Layer 2 of a small transformer language model trained on English Wikipedia (11 layers, counted from 0, width 96).
A neuron adds its activation times its output weights to the MLP's output. To switch it off is to set its activation to zero at one token and run the rest of the model.

Output weights of the MLP neurons that the questions are about. A number n stands for (n - 128) times 0.0009.
n33: 80, 221, 118, 136, 107, 109, 157, 147, 151, 183, 143, 98, 171, 90, 122, 105, 139, 106, 146, 98, 136, 125, 129, 190, 119, 112, 91, 56, 182, 60, 148, 147, 111, 159, 104, 155, 126, 127, 112, 85, 125, 120, 97, 48, 149, 108, 138, 103, 143, 145, 146, 166, 191, 115, 70, 111, 120, 146, 110, 109, 89, 130, 131, 158, 125, 38, 142, 71, 117, 130, 164, 122, 86, 101, 151, 104, 168, 132, 167, 148, 99, 122, 162, 158, 50, 185, 192, 163, 124, 160, 115, 149, 168, 172, 138, 116
n44: 147, 106, 132, 161, 167, 104, 67, 198, 142, 146, 186, 150, 65, 176, 152, 73, 146, 62, 132, 118, 177, 119, 125, 91, 135, 176, 152, 138, 79, 121, 96, 166, 121, 106, 82, 97, 135, 101, 124, 190, 164, 157, 154, 133, 121, 162, 107, 150, 128, 117, 174, 110, 132, 186, 156, 128, 128, 129, 79, 87, 127, 155, 114, 123, 143, 154, 156, 86, 96, 99, 73, 103, 63, 137, 147, 83, 102, 150, 79, 148, 96, 124, 162, 147, 72, 105, 119, 147, 110, 143, 139, 181, 107, 141, 156, 139
n75: 108, 75, 107, 63, 166, 102, 110, 159, 130, 164, 156, 164, 97, 120, 117, 162, 97, 161, 80, 142, 164, 113, 89, 126, 161, 144, 134, 156, 123, 102, 181, 168, 133, 161, 137, 107, 145, 121, 111, 45, 124, 125, 157, 166, 100, 159, 68, 95, 169, 115, 178, 147, 118, 113, 146, 141, 92, 134, 126, 164, 154, 100, 106, 192, 110, 125, 110, 123, 117, 138, 117, 195, 94, 64, 116, 131, 140, 134, 94, 110, 160, 68, 79, 154, 62, 145, 129, 114, 107, 103, 166, 151, 176, 60, 200, 187
n81: 152, 157, 108, 148, 165, 88, 85, 60, 114, 119, 7, 118, 174, 151, 136, 105, 75, 145, 204, 117, 141, 110, 157, 129, 194, 120, 103, 149, 76, 65, 100, 153, 121, 92, 134, 155, 144, 156, 119, 154, 151, 92, 124, 68, 145, 161, 152, 119, 121, 160, 163, 129, 150, 135, 165, 81, 93, 195, 120, 93, 146, 152, 79, 127, 148, 189, 97, 104, 76, 104, 83, 149, 146, 150, 111, 190, 99, 161, 135, 169, 118, 104, 97, 143, 147, 105, 146, 225, 164, 127, 153, 161, 84, 157, 88, 80
n185: 112, 56, 119, 176, 122, 98, 131, 141, 145, 120, 146, 130, 123, 108, 131, 164, 103, 138, 133, 61, 129, 110, 168, 72, 61, 216, 109, 132, 134, 149, 110, 135, 82, 79, 116, 76, 113, 126, 102, 146, 114, 200, 84, 182, 125, 182, 115, 155, 191, 118, 95, 143, 124, 94, 198, 148, 122, 99, 128, 128, 134, 76, 144, 138, 123, 166, 177, 111, 106, 112, 228, 112, 106, 69, 125, 164, 142, 154, 132, 142, 146, 141, 111, 96, 133, 148, 95, 107, 117, 191, 117, 104, 124, 123, 121, 96
n206: 140, 86, 136, 132, 83, 155, 171, 102, 126, 146, 98, 100, 119, 73, 21, 197, 181, 174, 126, 142, 113, 71, 158, 158, 119, 121, 142, 68, 105, 178, 142, 117, 137, 154, 171, 93, 153, 120, 132, 114, 114, 130, 168, 55, 127, 130, 164, 78, 83, 161, 117, 154, 142, 124, 158, 109, 141, 105, 152, 173, 133, 161, 194, 140, 85, 134, 71, 167, 119, 168, 126, 160, 132, 144, 142, 74, 88, 80, 149, 126, 91, 151, 153, 99, 130, 140, 64, 164, 175, 88, 156, 103, 97, 145, 145, 166
n220: 78, 111, 128, 104, 88, 146, 141, 145, 125, 123, 175, 96, 92, 139, 130, 130, 114, 154, 164, 101, 186, 131, 136, 120, 148, 184, 104, 109, 196, 188, 115, 79, 75, 131, 92, 131, 167, 153, 127, 143, 104, 95, 173, 60, 162, 131, 72, 157, 112, 86, 143, 104, 114, 139, 112, 159, 90, 115, 131, 134, 66, 141, 88, 134, 160, 115, 123, 148, 175, 124, 105, 50, 142, 137, 101, 185, 121, 106, 100, 97, 122, 186, 112, 142, 130, 171, 96, 129, 169, 102, 203, 156, 134, 164, 71, 103
n240: 78, 53, 135, 131, 98, 85, 219, 103, 76, 118, 46, 128, 121, 151, 65, 62, 129, 165, 160, 129, 129, 116, 154, 96, 149, 132, 181, 95, 159, 119, 129, 85, 81, 81, 129, 157, 118, 146, 176, 171, 122, 156, 134, 142, 120, 154, 173, 141, 84, 136, 111, 130, 124, 176, 79, 180, 113, 139, 148, 108, 55, 157, 125, 119, 129, 155, 136, 128, 116, 148, 133, 128, 122, 90, 84, 168, 118, 114, 164, 116, 135, 144, 167, 121, 159, 130, 120, 142, 178, 207, 180, 138, 183, 102, 125, 104
n259: 164, 146, 180, 140, 149, 198, 117, 168, 91, 119, 119, 99, 175, 111, 131, 109, 105, 125, 89, 145, 88, 107, 106, 101, 109, 123, 74, 204, 130, 154, 176, 111, 131, 204, 73, 134, 103, 83, 157, 75, 168, 126, 162, 98, 39, 123, 159, 81, 107, 118, 137, 92, 148, 157, 113, 122, 73, 147, 123, 109, 74, 140, 131, 126, 99, 141, 135, 120, 151, 165, 132, 125, 98, 136, 126, 41, 58, 193, 130, 153, 169, 141, 184, 89, 140, 198, 186, 140, 157, 128, 97, 119, 141, 171, 106, 116
n262: 125, 168, 155, 130, 129, 119, 78, 119, 56, 137, 120, 118, 95, 189, 119, 106, 180, 137, 101, 118, 115, 149, 58, 72, 150, 213, 139, 112, 193, 126, 87, 105, 174, 117, 201, 111, 122, 88, 128, 148, 130, 104, 191, 170, 120, 138, 141, 121, 146, 126, 143, 112, 167, 145, 102, 177, 148, 66, 107, 162, 163, 59, 140, 108, 174, 135, 99, 72, 175, 160, 98, 224, 183, 83, 118, 95, 110, 152, 110, 107, 114, 153, 124, 108, 39, 102, 96, 104, 73, 142, 156, 121, 81, 103, 133, 114
n264: 101, 81, 77, 74, 133, 179, 194, 120, 149, 131, 117, 117, 107, 167, 134, 111, 122, 137, 113, 146, 132, 143, 133, 131, 81, 146, 61, 57, 89, 117, 212, 110, 53, 71, 119, 143, 141, 106, 145, 175, 142, 176, 126, 132, 116, 69, 153, 124, 103, 153, 136, 167, 125, 111, 135, 109, 141, 128, 201, 140, 154, 96, 98, 157, 175, 110, 110, 123, 170, 102, 134, 96, 147, 182, 91, 143, 182, 131, 98, 149, 99, 110, 149, 141, 69, 184, 124, 110, 162, 157, 118, 96, 139, 119, 101, 164
n265: 106, 94, 90, 102, 126, 66, 83, 134, 152, 186, 146, 154, 79, 103, 123, 62, 130, 110, 132, 39, 93, 127, 141, 70, 118, 98, 138, 153, 165, 120, 172, 76, 90, 86, 160, 157, 97, 147, 160, 121, 106, 125, 91, 163, 171, 169, 154, 89, 169, 109, 152, 117, 156, 108, 120, 119, 192, 112, 100, 108, 138, 68, 71, 98, 137, 159, 161, 143, 114, 163, 103, 146, 161, 124, 208, 180, 179, 156, 178, 147, 155, 124, 152, 187, 153, 62, 145, 161, 156, 101, 188, 96, 132, 118, 137, 127
n286: 140, 112, 85, 139, 174, 150, 129, 102, 90, 156, 120, 95, 109, 108, 114, 125, 128, 131, 168, 189, 111, 148, 156, 189, 122, 134, 111, 143, 113, 127, 129, 66, 144, 156, 169, 129, 57, 132, 137, 145, 157, 104, 145, 127, 144, 202, 143, 179, 103, 151, 112, 159, 167, 162, 74, 138, 142, 115, 171, 66, 81, 110, 121, 57, 67, 150, 183, 99, 75, 116, 98, 166, 68, 108, 106, 170, 161, 121, 103, 162, 148, 96, 92, 210, 80, 147, 127, 185, 160, 130, 124, 155, 120, 69, 118, 77
n321: 91, 172, 126, 171, 90, 178, 133, 153, 85, 120, 142, 134, 111, 101, 91, 140, 126, 73, 140, 121, 128, 126, 151, 95, 67, 151, 104, 146, 71, 146, 112, 105, 123, 136, 180, 99, 135, 152, 163, 125, 74, 125, 99, 125, 150, 75, 184, 125, 128, 76, 189, 144, 74, 101, 173, 103, 112, 125, 149, 132, 124, 134, 99, 100, 133, 147, 128, 95, 76, 165, 100, 201, 107, 110, 133, 47, 105, 157, 135, 113, 127, 146, 121, 121, 104, 187, 115, 206, 175, 118, 149, 140, 144, 147, 160, 193
n365: 134, 127, 136, 86, 136, 107, 104, 137, 123, 103, 123, 108, 191, 151, 127, 142, 129, 122, 99, 118, 167, 187, 179, 155, 119, 151, 169, 122, 158, 78, 186, 167, 143, 79, 119, 148, 122, 151, 96, 145, 189, 166, 171, 142, 156, 104, 128, 97, 124, 129, 128, 83, 106, 112, 153, 99, 125, 100, 81, 101, 95, 103, 190, 167, 140, 146, 134, 171, 167, 72, 124, 141, 84, 49, 137, 117, 131, 112, 121, 115, 137, 19, 84, 156, 97, 163, 159, 66, 137, 130, 88, 157, 66, 139, 167, 92
n378: 173, 121, 116, 181, 184, 178, 167, 129, 163, 87, 152, 154, 122, 91, 128, 155, 117, 118, 174, 167, 96, 116, 150, 95, 84, 177, 79, 142, 109, 153, 129, 116, 121, 39, 179, 97, 119, 114, 99, 47, 97, 193, 54, 183, 97, 115, 129, 113, 151, 149, 103, 107, 67, 101, 141, 111, 177, 121, 96, 147, 124, 108, 125, 139, 141, 39, 129, 95, 104, 133, 136, 81, 96, 149, 98, 108, 129, 127, 102, 187, 200, 130, 144, 189, 148, 107, 182, 125, 99, 82, 158, 127, 100, 183, 183, 113

Each question names a token from some text and the token that comes next. It shows the activations a of the neurons there, in the order above. A number n stands for (n - 128) times 0.048.

Then comes g, the gradient of the next token's log-probability with respect to the MLP's output, scaled to length 1. A neuron's effect is roughly proportional to its activation times (output weights . g). A number n stands for (n - 128) times 0.0031.

"er", then "ro"
a: 128, 117, 128, 128, 128, 128, 128, 128, 128, 128, 133, 128, 128, 128, 128, 128
g: 134, 132, 87, 146, 149, 152, 122, 146, 186, 131, 160, 134, 151, 93, 128, 123, 164, 123, 132, 152, 173, 117, 138, 133, 195, 138, 141, 188, 93, 86, 64, 90, 162, 104, 92, 109, 60, 119, 159, 112, 136, 96, 95, 179, 101, 123, 165, 105, 129, 88, 128, 148, 91, 101, 119, 144, 173, 99, 120, 70, 128, 135, 156, 119, 109, 159, 143, 166, 135, 76, 154, 99, 109, 171, 146, 44, 131, 122, 153, 154, 87, 68, 135, 181, 64, 61, 136, 171, 139, 184, 102, 138, 109, 174, 166, 141
Which neuron, switched off, raises the next token's probability most? n44

"y", then "le"
a: 128, 128, 101, 128, 128, 128, 128, 128, 128, 128, 128, 128, 128, 131, 124, 126
g: 89, 130, 126, 131, 161, 124, 171, 170, 152, 127, 108, 138, 90, 82, 100, 99, 115, 141, 113, 143, 149, 159, 177, 210, 134, 155, 110, 132, 118, 148, 108, 104, 100, 138, 142, 187, 95, 70, 166, 171, 78, 111, 80, 118, 162, 128, 120, 112, 76, 183, 123, 151, 124, 134, 73, 121, 112, 128, 169, 124, 113, 98, 191, 97, 133, 211, 35, 106, 182, 155, 164, 117, 110, 125, 124, 127, 134, 184, 127, 130, 85, 109, 149, 109, 154, 115, 207, 116, 105, 99, 137, 97, 71, 137, 124, 101
Which neuron, switched off, lowers the next token's probability most? n75

"ish", then "."
a: 129, 128, 128, 128, 160, 128, 128, 129, 128, 128, 128, 128, 128, 128, 128, 128
g: 138, 113, 115, 161, 215, 120, 199, 101, 132, 149, 72, 77, 81, 113, 83, 134, 88, 113, 103, 140, 95, 180, 105, 178, 162, 64, 149, 83, 106, 127, 184, 91, 169, 138, 99, 120, 177, 126, 118, 104, 146, 146, 166, 164, 105, 98, 121, 145, 115, 175, 105, 147, 94, 124, 111, 143, 70, 135, 140, 170, 142, 169, 126, 84, 166, 123, 180, 171, 66, 154, 148, 107, 138, 69, 136, 165, 92, 118, 124, 167, 94, 162, 171, 112, 105, 102, 155, 123, 133, 182, 100, 120, 135, 106, 95, 105
Which neuron, switched off, raises the next token's probability most? n185

" 2", then ")"
a: 126, 114, 134, 128, 128, 128, 106, 128, 127, 128, 128, 128, 128, 128, 128, 128
g: 111, 130, 115, 149, 150, 102, 179, 55, 168, 112, 107, 137, 122, 170, 90, 170, 124, 121, 86, 159, 127, 79, 126, 181, 101, 182, 181, 180, 74, 108, 74, 100, 107, 110, 150, 193, 84, 87, 184, 105, 162, 135, 99, 113, 98, 163, 112, 117, 113, 128, 52, 153, 77, 106, 128, 133, 144, 78, 150, 131, 77, 153, 143, 157, 119, 114, 116, 171, 110, 175, 171, 149, 113, 105, 142, 122, 173, 85, 142, 186, 93, 83, 155, 154, 118, 128, 180, 163, 116, 140, 113, 113, 151, 113, 165, 103
Which neuron, switched off, lowers the next token's probability most? n220

"h", then "r"
a: 130, 128, 127, 128, 135, 128, 129, 141, 128, 128, 128, 128, 128, 128, 128, 126
g: 171, 185, 140, 158, 156, 140, 108, 131, 76, 106, 102, 130, 146, 149, 119, 153, 63, 166, 145, 132, 144, 127, 141, 187, 111, 125, 102, 153, 106, 95, 111, 154, 117, 160, 62, 121, 120, 158, 100, 97, 184, 176, 128, 65, 151, 75, 146, 154, 137, 206, 151, 171, 75, 171, 93, 99, 165, 153, 123, 99, 151, 147, 77, 107, 184, 87, 75, 76, 119, 91, 162, 125, 166, 126, 162, 102, 92, 147, 76, 171, 155, 114, 128, 109, 108, 95, 142, 157, 117, 140, 131, 86, 66, 121, 125, 159
Which neuron, switched off, raises the next token's probability most? n240

" ev", then "ent"
a: 128, 128, 128, 128, 128, 128, 127, 138, 128, 176, 128, 153, 128, 128, 133, 128
g: 183, 181, 160, 97, 134, 114, 149, 142, 149, 39, 135, 163, 164, 140, 179, 151, 112, 117, 180, 128, 65, 113, 132, 83, 137, 146, 116, 131, 159, 88, 64, 69, 78, 87, 124, 153, 188, 145, 86, 126, 133, 98, 107, 69, 164, 96, 129, 106, 138, 156, 130, 132, 134, 175, 141, 144, 70, 108, 156, 129, 107, 190, 133, 167, 114, 112, 124, 98, 152, 125, 106, 175, 109, 137, 106, 112, 101, 159, 133, 146, 110, 121, 193, 101, 172, 144, 193, 114, 135, 100, 168, 126, 114, 67, 121, 74
Which neuron, switched off, raises the next token's probability most? n265

"le", then "ased"
a: 128, 42, 140, 128, 128, 184, 130, 128, 128, 128, 128, 128, 128, 128, 131, 126
g: 102, 112, 62, 125, 121, 137, 186, 142, 195, 179, 131, 128, 148, 101, 138, 172, 138, 131, 164, 117, 191, 84, 155, 183, 151, 140, 108, 76, 74, 123, 112, 97, 123, 115, 151, 130, 98, 104, 88, 111, 124, 77, 122, 154, 86, 134, 162, 81, 129, 36, 151, 163, 142, 124, 212, 103, 130, 135, 158, 102, 173, 116, 171, 104, 62, 126, 144, 133, 177, 116, 165, 106, 145, 103, 112, 140, 117, 88, 67, 101, 126, 105, 168, 183, 145, 117, 162, 102, 147, 127, 146, 74, 121, 131, 154, 148
Which neuron, switched off, lowers the next token's probability most? n206

"s", then " and"
a: 128, 128, 128, 128, 128, 128, 128, 128, 127, 128, 104, 128, 128, 128, 119, 128
g: 125, 141, 153, 136, 126, 190, 123, 183, 69, 153, 110, 104, 140, 161, 114, 118, 165, 142, 96, 134, 152, 114, 153, 148, 168, 116, 146, 121, 105, 110, 189, 224, 170, 115, 129, 117, 105, 140, 143, 87, 182, 154, 118, 164, 147, 173, 123, 135, 130, 108, 101, 108, 54, 115, 87, 170, 123, 126, 107, 136, 99, 156, 83, 142, 63, 147, 119, 101, 101, 147, 154, 83, 195, 92, 123, 83, 121, 70, 95, 157, 129, 104, 117, 82, 172, 126, 144, 116, 53, 171, 118, 107, 74, 174, 166, 109
Which neuron, switched off, lowers the next token's probability most? n264

" 3", then "0"
a: 128, 118, 131, 128, 128, 128, 82, 128, 123, 125, 127, 128, 128, 128, 130, 123
g: 89, 187, 97, 103, 112, 151, 88, 160, 144, 99, 123, 149, 80, 144, 132, 104, 116, 133, 83, 105, 163, 174, 131, 145, 118, 126, 186, 90, 139, 149, 157, 80, 164, 108, 55, 104, 146, 117, 133, 124, 177, 119, 157, 129, 191, 72, 124, 104, 204, 146, 225, 107, 123, 94, 186, 132, 98, 112, 115, 125, 160, 121, 160, 141, 115, 68, 165, 114, 111, 106, 151, 103, 127, 76, 162, 105, 203, 77, 80, 143, 87, 137, 127, 156, 153, 123, 136, 130, 123, 144, 159, 110, 81, 96, 149, 139
Which neuron, switched off, raises the next token's probability most? n220

"==", then "==="
a: 128, 128, 128, 128, 128, 128, 126, 128, 128, 147, 127, 128, 128, 128, 149, 128
g: 192, 148, 91, 135, 115, 204, 112, 139, 109, 118, 156, 125, 96, 123, 174, 122, 132, 160, 92, 93, 116, 132, 111, 124, 133, 177, 87, 103, 185, 118, 62, 175, 90, 176, 161, 142, 105, 136, 101, 72, 96, 123, 140, 143, 129, 110, 109, 94, 122, 74, 163, 74, 108, 122, 88, 108, 199, 175, 133, 138, 169, 105, 109, 115, 141, 176, 163, 125, 106, 99, 155, 124, 101, 176, 174, 110, 148, 157, 196, 130, 142, 193, 126, 95, 149, 121, 134, 116, 49, 157, 104, 60, 123, 110, 130, 112
Which neuron, switched off, raises the next token's probability most? n365

"ish", then " c"
a: 125, 128, 128, 128, 159, 128, 128, 128, 128, 128, 128, 128, 128, 128, 128, 128
g: 126, 115, 150, 150, 123, 115, 119, 111, 63, 196, 125, 88, 108, 99, 108, 73, 82, 149, 184, 144, 151, 131, 151, 90, 103, 157, 124, 129, 112, 177, 179, 135, 137, 107, 104, 52, 195, 90, 123, 122, 74, 136, 79, 188, 179, 119, 130, 156, 139, 234, 99, 132, 79, 123, 130, 145, 95, 184, 118, 117, 143, 114, 138, 131, 158, 186, 117, 106, 98, 147, 85, 141, 130, 111, 171, 93, 116, 121, 83, 163, 102, 164, 102, 131, 86, 129, 159, 140, 104, 144, 152, 138, 143, 175, 128, 83
Which neuron, switched off, lowers the next token's probability most? n185

"ord", then "sh"
a: 128, 128, 128, 128, 128, 128, 128, 128, 128, 128, 128, 128, 169, 128, 128, 128
g: 79, 130, 162, 127, 132, 153, 84, 93, 131, 183, 125, 191, 115, 87, 161, 134, 110, 152, 148, 153, 62, 144, 149, 155, 141, 182, 117, 140, 119, 158, 117, 153, 104, 123, 145, 94, 136, 199, 171, 157, 150, 94, 103, 111, 102, 115, 102, 148, 178, 162, 135, 157, 142, 168, 125, 122, 106, 104, 120, 44, 77, 182, 122, 171, 89, 78, 180, 127, 151, 139, 117, 150, 125, 150, 124, 160, 138, 64, 94, 51, 74, 114, 69, 142, 159, 114, 79, 107, 120, 187, 125, 131, 88, 108, 136, 144
Which neuron, switched off, lowers the next token's probability most? n286

" and", then " has"
a: 128, 128, 128, 128, 128, 128, 126, 152, 130, 128, 128, 128, 128, 166, 128, 135
g: 141, 104, 73, 139, 132, 154, 184, 132, 123, 161, 200, 146, 130, 141, 158, 172, 133, 138, 145, 167, 97, 132, 173, 112, 124, 111, 88, 143, 73, 85, 91, 151, 116, 134, 143, 216, 129, 86, 161, 74, 92, 100, 119, 50, 97, 159, 156, 97, 136, 59, 121, 119, 135, 147, 156, 177, 127, 77, 174, 104, 116, 85, 119, 115, 125, 138, 111, 155, 138, 84, 96, 126, 120, 126, 144, 165, 45, 58, 166, 118, 95, 148, 178, 157, 129, 122, 151, 152, 153, 109, 145, 105, 190, 125, 128, 139
Which neuron, switched off, lowers the next token's probability most? n321

" 3", then "6"
a: 128, 118, 131, 128, 128, 128, 84, 128, 125, 126, 127, 128, 128, 128, 130, 116
g: 116, 120, 137, 128, 148, 106, 96, 154, 82, 98, 131, 143, 152, 99, 117, 122, 124, 207, 89, 90, 108, 112, 157, 114, 124, 105, 138, 110, 136, 145, 119, 152, 170, 125, 126, 52, 157, 124, 157, 155, 97, 127, 112, 89, 149, 127, 160, 188, 118, 188, 131, 84, 182, 168, 129, 125, 114, 167, 123, 164, 157, 90, 150, 118, 160, 114, 140, 143, 133, 93, 126, 171, 94, 153, 134, 137, 120, 104, 151, 189, 97, 86, 43, 9, 93, 163, 114, 163, 154, 114, 143, 144, 161, 183, 80, 79
Which neuron, switched off, lowers the next token's probability most? n378

"ly", then " S"
a: 128, 104, 115, 128, 128, 128, 131, 128, 129, 128, 129, 128, 128, 128, 43, 125
g: 159, 112, 124, 145, 118, 130, 165, 141, 135, 105, 118, 72, 104, 169, 47, 66, 93, 86, 113, 119, 144, 176, 119, 92, 172, 92, 116, 84, 105, 151, 139, 90, 151, 133, 85, 83, 124, 127, 148, 133, 102, 154, 176, 158, 148, 197, 137, 151, 82, 178, 91, 119, 108, 94, 41, 160, 131, 131, 129, 193, 115, 93, 104, 138, 189, 138, 175, 120, 72, 185, 177, 97, 157, 173, 143, 115, 132, 152, 121, 152, 135, 121, 170, 111, 73, 161, 134, 100, 151, 126, 126, 165, 127, 143, 145, 86
Which neuron, switched off, lowers the next token's probability most? n365

" Dec", then "l"
a: 128, 128, 128, 128, 128, 128, 124, 128, 128, 128, 128, 114, 128, 128, 128, 128
g: 122, 124, 128, 114, 154, 154, 143, 183, 181, 155, 124, 180, 96, 145, 151, 156, 118, 130, 150, 147, 79, 88, 165, 175, 64, 145, 131, 159, 107, 132, 136, 170, 110, 169, 84, 65, 126, 141, 110, 134, 177, 193, 112, 140, 132, 97, 113, 183, 112, 192, 114, 195, 66, 130, 37, 164, 137, 165, 112, 84, 85, 106, 131, 90, 156, 150, 131, 138, 137, 123, 113, 130, 104, 118, 71, 123, 105, 103, 148, 107, 33, 128, 157, 74, 127, 125, 122, 130, 123, 139, 120, 159, 131, 110, 82, 157
Which neuron, switched off, lowers the next token's probability most? n265

" 8", then " "
a: 128, 107, 134, 128, 128, 128, 82, 128, 128, 128, 128, 128, 128, 128, 131, 128
g: 78, 121, 181, 181, 108, 112, 150, 112, 78, 99, 117, 152, 88, 104, 134, 98, 130, 199, 91, 90, 118, 104, 145, 120, 142, 67, 107, 125, 170, 73, 168, 163, 131, 140, 140, 152, 150, 118, 140, 145, 140, 113, 174, 158, 119, 130, 123, 174, 87, 92, 147, 99, 135, 114, 81, 129, 176, 175, 97, 139, 52, 149, 126, 67, 134, 132, 130, 159, 124, 127, 131, 115, 129, 115, 177, 143, 113, 149, 179, 121, 166, 111, 142, 48, 151, 220, 96, 144, 153, 105, 109, 52, 112, 145, 186, 135
Which neuron, switched off, lowers the next token's probability most? n44

" 3", then "9"
a: 128, 119, 130, 128, 128, 128, 86, 128, 125, 126, 128, 128, 128, 128, 130, 116
g: 141, 93, 124, 101, 118, 144, 84, 171, 140, 101, 154, 123, 82, 90, 136, 107, 133, 192, 123, 89, 110, 161, 133, 154, 112, 93, 72, 98, 116, 130, 93, 137, 112, 129, 149, 109, 177, 158, 122, 135, 128, 101, 157, 117, 116, 128, 183, 142, 167, 133, 186, 57, 197, 226, 155, 99, 132, 171, 189, 130, 135, 147, 144, 82, 118, 129, 100, 125, 145, 100, 132, 121, 114, 127, 169, 104, 116, 120, 145, 118, 111, 133, 71, 105, 107, 148, 112, 167, 158, 119, 129, 108, 205, 163, 70, 26
Which neuron, switched off, lowers the next token's probability most? n378

" p", then "o"
a: 128, 128, 128, 171, 135, 128, 112, 147, 128, 128, 128, 151, 128, 128, 128, 128
g: 96, 84, 85, 164, 124, 171, 127, 135, 147, 96, 137, 86, 98, 178, 90, 162, 101, 124, 132, 99, 149, 171, 120, 128, 128, 145, 181, 115, 59, 122, 127, 147, 139, 72, 55, 95, 107, 144, 110, 171, 120, 134, 142, 102, 163, 165, 127, 168, 164, 145, 118, 125, 92, 79, 143, 159, 135, 68, 141, 139, 104, 149, 131, 168, 147, 142, 135, 116, 45, 90, 157, 160, 109, 112, 168, 138, 138, 158, 80, 202, 64, 134, 106, 141, 86, 172, 107, 214, 122, 152, 121, 182, 141, 100, 109, 136
Which neuron, switched off, lowers the next token's probability most? n81

"ion", then " 1"
a: 128, 127, 128, 128, 128, 128, 128, 138, 128, 128, 123, 128, 128, 128, 136, 128
g: 139, 99, 164, 144, 220, 131, 164, 123, 99, 134, 112, 69, 77, 113, 68, 143, 102, 131, 117, 129, 129, 82, 111, 166, 156, 133, 84, 91, 169, 77, 159, 107, 201, 109, 128, 157, 144, 138, 129, 130, 79, 137, 99, 158, 134, 149, 109, 89, 77, 107, 115, 95, 124, 76, 156, 186, 150, 184, 172, 152, 151, 118, 160, 125, 117, 155, 93, 75, 100, 152, 118, 118, 125, 104, 74, 150, 126, 158, 102, 144, 112, 123, 130, 157, 140, 140, 142, 86, 143, 162, 234, 157, 105, 72, 154, 142
Which neuron, switched off, lowers the next token's probability most? n240

"re", then "c"
a: 128, 21, 128, 128, 128, 202, 128, 131, 128, 128, 128, 129, 128, 128, 128, 128
g: 107, 126, 164, 110, 128, 172, 127, 121, 143, 173, 150, 183, 170, 144, 139, 82, 194, 200, 105, 109, 83, 115, 143, 139, 89, 156, 146, 140, 155, 56, 136, 147, 75, 102, 171, 159, 122, 130, 135, 147, 144, 127, 117, 107, 116, 144, 128, 118, 125, 106, 114, 148, 92, 119, 184, 113, 150, 96, 160, 183, 79, 114, 180, 108, 163, 103, 44, 114, 145, 86, 107, 66, 97, 71, 137, 174, 108, 163, 166, 116, 174, 59, 114, 177, 129, 112, 104, 149, 93, 75, 136, 93, 127, 161, 149, 111
Which neuron, switched off, lowers the next token's probability most? n44

" S", then "ou"
a: 128, 128, 128, 128, 128, 128, 123, 128, 128, 128, 127, 128, 128, 128, 128, 118
g: 130, 189, 139, 130, 111, 83, 87, 81, 157, 121, 162, 180, 54, 136, 178, 142, 155, 102, 89, 105, 138, 72, 122, 167, 117, 157, 131, 87, 138, 125, 69, 122, 125, 159, 147, 122, 159, 119, 110, 151, 115, 115, 137, 113, 89, 153, 111, 70, 113, 60, 96, 131, 175, 148, 171, 171, 145, 144, 207, 135, 134, 162, 152, 142, 139, 162, 57, 159, 196, 97, 114, 121, 91, 126, 123, 147, 144, 111, 148, 117, 87, 181, 139, 161, 98, 130, 144, 122, 93, 69, 186, 95, 139, 129, 67, 137
Which neuron, switched off, lowers the next token's probability most? n378